Layer 2 of a small transformer language model trained on English Wikipedia (14 layers, counted from 0, width 64). Numbers have three digits each and are written without spaces.
Take only the direct path to the model's output, skipping the later layers: a vector added to the residual stream pushes a token's score in proportion to its dot product with that token's output vector.

Output vectors of the tokens that the questions are about. A number n stands for (n - 500) times 0.0093.
" Location": 476472497396642554449356529536578492428425457447622470436558511406419601383508682512488521351501483562412533450540397603522476531538536536447540375553410660568548554409573441389473602461570467
":": 470449443383565540454509562438590493531477562556485438400580509410498518517515496486473513513409546521421554518496501528471531599532453460449542488516505524513564490521498457499583507454515436
" SexBomb": 470802369279831684614278311645411409161251228372965536420751348609420821315408900763278588138444809797279317352642175503811404380768306200563644251672328705720202400115863434123298707512660533
"\")": 617672454420528573554476501562458506368488403512661564515647599424502671538464523631348530334473556588395479464689390521696496507689466397456571395626536469432389370347611376467426633538645454
" lb": 455530463408623566516469461506499640401430408485562552379579565546465588445439570630389490387463609607470482457613378511619406557587396435566608327463439539644446404406660495378415545538528572
"Billboard": 494559516412605565522412591567484389410376317421646496561541464590470689578395565552391488438433576524434529399503416478569440445608373452430507437499480482631454428425622587477405499591539532
" ": 460432546582388486427565479435545475581594487578431563495486514468512438511472367452536463534542420461551535549513509582448511544437548520515477502502498477458589512540415533594550481525431512
" as": 532429455419489512424495487448481570542525528568589458486499531486513550459531529501453519504493505500537561502562499534439481462548481406479580482465445519542483472524478521576536481577508537
"Avalokiteśvara": 457757374282820674621314334637399404190239250351943539419744377606412819320384893730278578136436801769283338357646183483826384395759321203551629259644357664742221411117856421115314715508666534
"ington": 513585498422616624508391449531462539384453396473733556544457463491412532431471487540431521478426565524405476459466453528635447475580359391469502365547442525468393450364590542378583472451635485
"ware": 456566456373482594599523443543516528452433441483744528480513415571544518399469613571494542307470493508288401484552465499584393518633485471484529452561528523541401489383606445370392594562555541
" Receiving": 513644498408516562566486410580487477425382381466598429507518478507429658413416584555474544406410607507427483403576382487625383554570434426546565397554463537587428504439603590390450590556550477
"rthropoda": 476613543252497541670465441586539525172384387342848635399604393559374813290417786614434492394418518759356416375648377462639590463723481310635550343523557750522371526361705436317305591366643444
"%": 342596475459494534447414470541458424449437370464541442601539522512470611485538551536463485402481649478391528490503395523613360469521501445506437512467493494455489482557610511468556424534576522
" Kong": 510564485477624596562381445535416582317454365513699482515598446538464577535450540514390486388429621668466466470592429501525525439591412437577555462429441575475367460353604423431424547465544607
"n": 502584559465502537519529370501450519520472435473545530462459475424415594496369438396471532491463498444518618518401501480510472570494345528509582457498424584499438495469535462532434471458498522
" Scheiner": 498796355300833667625299358638452398165286269326913526422694347639424807321400904786308575191443826785286324352653181468788375440761286224567625251688341678720232430117812429125325714500669576
" every": 562570544397541577431459507468460486495448453524647470492516497580507626505466487546474491451503537481526524453558443511599470518489497428485595417494506495603437411433539478459467487499500500
"from": 572616489524485545549531593548504387467496410513672527422571480517562576487545632622419473390431617561460561432557448507557538426639474439550511383502427539557499455449587468402438517443574533
" Written": 615574531497584560496344355555440540403431355503665450458511386448474665458498655625470513408497496609489516424670371490537447563694431442507563467488449596493429477398619488464401619555570457
" Rosewall": 484807342298859669632278295656383394158239243346934521439727334627406807326387902725253595136417801813305298369622177488811383394744321198572625257686340691690179414098856425112312663501666556
"whose": 539600541437502543547421415518442430486422496515675544446550526522513569376486551574411513394383580565504500424546434528552508539578563443529657483522509630522424415459626378327403484523577501
" thus": 540612448384480522507521385522435488537416424559657516513490498512466632429444663520442523368509626562469549452566418551536476418501501400487562417471475587594400454375545530428462537492597527
"ef": 554583474543559551526434486573392536469476556539713501463520516535439546476493482497458502402509542599394484477450422467456443489559435529572562386618437515487438520373595546482470511493532432
"ર": 464751381279820667621309334650428400165236259347934545416742369631402805320389882750283577150413802789268348354670172490815360400757333194553640262656350692719226404134856433123314731523668529
"ણ": 475777376283827679609300319638428396165244230372973544436736349611429824311403900750300591152438801793275329350653185500824385384755310196567639243675329694724204400108863434112302722503660543
" is": 548524483455499499514562511506475474520465465520616457561462560513408476548458461491570521483534561603470554508571452556475531484496531431418552473492554557518584404495486472527475562540541522

Output weights of attention head 1. The head adds the sum of these rows, row i times number i of z. A number n stands for (n - 500) times 0.0013.
o0: 569442361509209446794362561647408579598519500297427486670427341462343397487328158541742492630353306565387415473608492490462796499510630387483549535418592502508493302673469776568618539485347488
o1: 471477608480584452469386472495435481600400586702665529544374450549497521418865773546366539540590575332432427517417484554453438540491482535373488554462555466561555639539408516535456545553658512
o2: 599265562625402566619477594525435507543401479432675432601370440514410633539592379603522621390409546430383319418479350514480406701430500477473600474411589427386354378246344489377350477688612511
o3: 450643545552743555573515703911691335177674287513529507597744459599667575542473305607689490587519545541398275535531609532770578329644169599466437403723458580415387538541666568262648538455416376
o4: 501483415598320671657526704396195390552507484546337422433497573467495538552415504209448480402524311394319669273659584447289503492405588821649377511474518415533543564380463567413411236443425647
o5: 433552319622523446422580568453617587572493493608500719396627586468633412676350480471707463527492414728348460623645433547712601609561559393456550725503460499561646565624415356578541705513582644
o6: 783641248515691583618508526538607634483715460473441526558532481479565471530454486612414608481552486485581472556307823566532731483366559543355419579501468343492386363339702459593438734531631502
o7: 538420438568570332624617576544544659382538845781426633449264420546589612493767697582288714449668495492413344422662426249328718483474469486404735531494407556521463669392566417515339626597595436
o8: 679447449625321219667249677529659333637587437500577619588467420559504421683458278562731539671519407731354551432681395584469726348453412283578596863414691587482561086542385502652602560303425441
o9: 394440711578418520527455401206568547746390585390514389598650446606594954415279609444480579400601360441560442350890476640421306578419416607864548422339680516587536445232499676554338359606438405
o10: 403661549588330409488686465516290754843504436649483391455288707570277551370566566611556521349511565407653366430462417430121392604397463434338389745322723379650447552607360561397661227368613554
o11: 545523191484428425737514633797511626390676387543390704577540450368473259490530377599677418627536377784257405612428616428339928291580625388301508537453588382289388515593421564500705656391489519
o12: 377561551456357669515732444297414584703522274533349309628462368519220543416427619425531647486457639351393314515361646523355620665102643625390403541487796255619550625507587678323587361509469487
o13: 495574449616654478175526628484486599476646613463487547284579819505490230529462399603695486455476580570743481513427484402577394479630384580597447599497607498440488563481438308469631350167481599
o14: 340347500471592434499565710434452552443549623439489736499555572435403277526646427634534320601503373552429561363403500450202669265646606674331548510332531537408507529608430578526581701397488596
o15: 566615330556510524689566775990687240094581339562473738629735423440781503616376253581620264674535481824174410408548447523656582241702326480576491585541577562329404322513575564578736564439520458
o16: 631453442561455393508523265738524472212520590522327510448608387472596594531485454233553600480488583727562432493604557329472497590564422423639430492509505608396478724212526450478371364434477366
o17: 344622568333725495287601663519661438443359408504394283595695611445358527388341427698482431331416563444583576435391430563778424614548483495375409523656405592614440768767664381482602502576612663
o18: 696554456465387391771427606618595423250780273480274562457475488435593466522287197436589596467500554687533729654641660671271626395285357316504363601529595416468317338589655366630369447224275451
o19: 691425475687104329748448478506371487438550530443584434415212443285521440438505505486256416516360471332575632250499587425408673379560663492590695570337470377282234342417481326554464334515514483
o20: 591470534512476412388382790472773197608480465505631317493313664391360417444428330662600461687341429524708635448429540472618827593483667338517649560433628471604545264546441317426584455593426414
o21: 707572594442775518655514634454492510414558789570660441629417341614613261438577479791260588442666480439339383491453641365547551534695585699608622327454420535410401520364484438385328542674526477
o22: 570476634556502415820137383469443344536445326470578380668489414525525537387501418732410561643409370389534262611605435460416803617674468476733525436496679706433282418498485615482260416457285289
o23: 590399504518252290542425571619530337320709373368418659574522317431653297631304176539720490713416464606411494601502609641484769379585739206378397569484374527546433407592495494493590554358389456
o24: 640349341512584457500526604407651540065483775326479849341615492449618419750543447454387362510562473743321554582603358500472398361529322645512644443628416529371427433317418415702415719298530545
o25: 553649424457373388531509508370440538522649411194283333432650565415480451541190266441752360681566300618618535533404617473417709254316639278372318333585331508448593413594561707460716536340428439
o26: 305515208351505660309695485400555428594351425442421633439704656338335554543313618306576166598497426731426862473473396580566437561478600645392582607525513511698605572680568563620536561610623686
o27: 365623430467475577441551649554417436430522342425378721446694523413618316698662401500594455689624612580094432636449458599574456388515333602336383495976408563474573572806520499548659652178438606
o28: 408518657303591479301585595308338404627395391515466284499611507565368496491443652412607582391615625350521478357186439559675196441314688636336269411453298341405475753564548445377659580560596597
o29: 266480495209722719128744615337368560481449510575416311417569542541362651389480779331546545467556672345677535444301519344519428534317663705261425212487324463697580818639641550273509690655528599
o30: 344397439272594623179735603343863394393445577287655594573708571434493502556381447619487263588318636572604770398275508631696410486533592635395616504566421526646524417493644263528494686677580517
o31: 429540306353542639595341298536580470742531671338707657634608285750563376419702563481610609595578553586354253583484704597513542595585474803493507389388703449411399605313472516485415575565458426

Each question shows a token from some text and the vector z that the head gathered there. A number n stands for (n - 500) times 0.0052.

"P": 460537562523536498515546506360470576554559555478568429441553499583346555620534354611654517440514
Which two tokens does it push up most, strongest first? "ef", "ington"

"re": 497481492420460451520512496468527519434554554436467498461566530484510425488492494497482459508471
Which two tokens does it push up most, strongest first? " as", "whose"

" ": 636416558617450484432432657632474457336493511544476519533427572451580577541578513467378397502486
Which two tokens does it push up most, strongest first? "rthropoda", "\")"

" B": 457564591527529490529565504323490606569573565468578424425561500604351549622511324618662497408527
Which two tokens does it push up most, strongest first? "ef", "ington"

" p": 422488479446500505499539463545508445449513440382549489499537486523450434518486446403554510456493
Which of these tokens does it push down most? " is"

" of": 447462442580594515444556498504494559464564559558497494485573497593393547531491425492520472502573
Which of these tokens does it push down most? " Receiving"

" |": 595428629603301505446360571531542407550519316427421526456456481453446541520642323590644484440379
Pushed up most: "%"

" in": 425298573414573316640607377554650487420661615520626381700780464684280443627456367135392432628470
Pushed up most: " Kong"

"7": 537455516648443334475486719524448504421651592635567444590640804566514638445446313237372360637506
Pushed up most: "rthropoda"

"Album": 521484546499453494479464510509513507604509418439509527474468475518418531481589402555676569439438
Which of these tokens does it push down most? "rthropoda"

" Ke": 565542446442397424508502631500496525457437569491407507545451612509630540424549508450497488517491
Pushed up most: " is"

" opposition": 415492463472459522444523537566535465432531469473520514541511494502506499481503457452498441466462
Pushed up most: " Written"

" Is": 529456535407469420506544481508512534413532580439472499460571494523540405490447472475468474499469
Which of these tokens does it push down most? "%"

"H": 423611463478372521438554627510466492433365606432360451416425606427477494595493567531520550657468
Which two tokens does it push up most, strongest first? " Location", ":"

"ra": 580564508459408443495486600461465498431430536511452464419424547543632512440438490460440426519587
Which of these tokens does it push down most? "n"

" Certifi": 477509566505533484494493449463457511613524450436586500414482461570347518550574391586712586445478
Which of these tokens does it push down most? "rthropoda"

" gas": 374475320528509568400602537514556520483639538494506549474543601518414515454503502435439508549477
Pushed up most: ":"

"3": 442436399522545467410498555576528386458519411521507484505421516511370385572659616566522545485408
Which of these tokens does it push down most? "ware"

" chart": 592453548706347436555386534352456437422514410546377495538598548548437605515635355579634567486374
Which of these tokens does it push down most? " thus"

"2": 418446425514517465425482573609507367454540431527458460498433541542415373539603576530492513508403
Pushed up most: " lb"

"cation": 497511539530538482483494471472475512582518451447549475407473482558400494536599407595649538413446
Which of these tokens does it push down most? "rthropoda"

" R": 478498444434409539464535529484497456434553527378450503494537601483597504474441484509385478592471
Which two tokens does it push up most, strongest first? "whose", " as"

" at": 494541511405517520475474464502520502545465531434453496462457464477432449504437612497511572520555
Pushed up most: " Location"

" not": 410475450506541520434540480573527456448533489466496513504577494532446513464469445436502471502517
Which of these tokens does it push down most? " is"

"s": 561495512401368510439572604594484556455424472475508523484410452462588538480537450556460438433521
Pushed up most: "rthropoda"

"est": 498401336508565619517424455578424462406731431364478546557457449546624321517450536471414545418460
Which of these tokens does it push down most? " is"

"I": 458553586536514484515566527351463568526549547483568399429575516595367552616510327598633492441532
Pushed up most: "ef"

" reached": 502441530450445489434492493503520437467555502423482564572558583530546500464475436453498497509383
Pushed up most: "whose"

" split": 398536476335422505577519621489636371594467368480484528701422453461451419492319481467487493501341
Which of these tokens does it push down most? "rthropoda"

" call": 481517486412436507446541493538478513454489486408526514489487474525520514494484479482505497466548
Pushed up most: " Written"

"0": 515402375546686578496317452668449456714445353600523570591294433270336561430697756649539652524446
Pushed up most: "%"

"exp": 452525520450513515478536487471499537475536514429549471479523470568439496555494440509574491438544
Which of these tokens does it push down most? "Billboard"

"lo": 453542547439505516484540494442499557495543524421573468459515464573431501577502417533615494418539
Pushed up most: "ef"

",": 447428481392588433533426484508429432447546523587542503438685656479517520470539586399487450643392
Pushed up most: "whose"

"ive": 473504487467470528468542506481482534457533497452548491488489492556471504535490459497514481456545
Which of these tokens does it push down most? "Billboard"

" Community": 539517489500420473505442522512561492532526505429438533464466602504546508370533499415482503520517
Pushed up most: " every"

"ing": 439465453454466544456535513570506456458526470436516517522513518496494495511500485444475467506483
Which of these tokens does it push down most? "ington"

" LP": 452454438456538458490457530537456441440552516529440480459552580543495458495557557467520512569447
Pushed up most: " every"

":": 559442487586450439539479667446484549514581520599481446613555765512462551441520479364416475602477
Pushed up most: " is"

"lac": 415479467434429545457548538563523445445540447404556491539505503495504489522486454432473444479471
Which two tokens does it push up most, strongest first? " Written", "whose"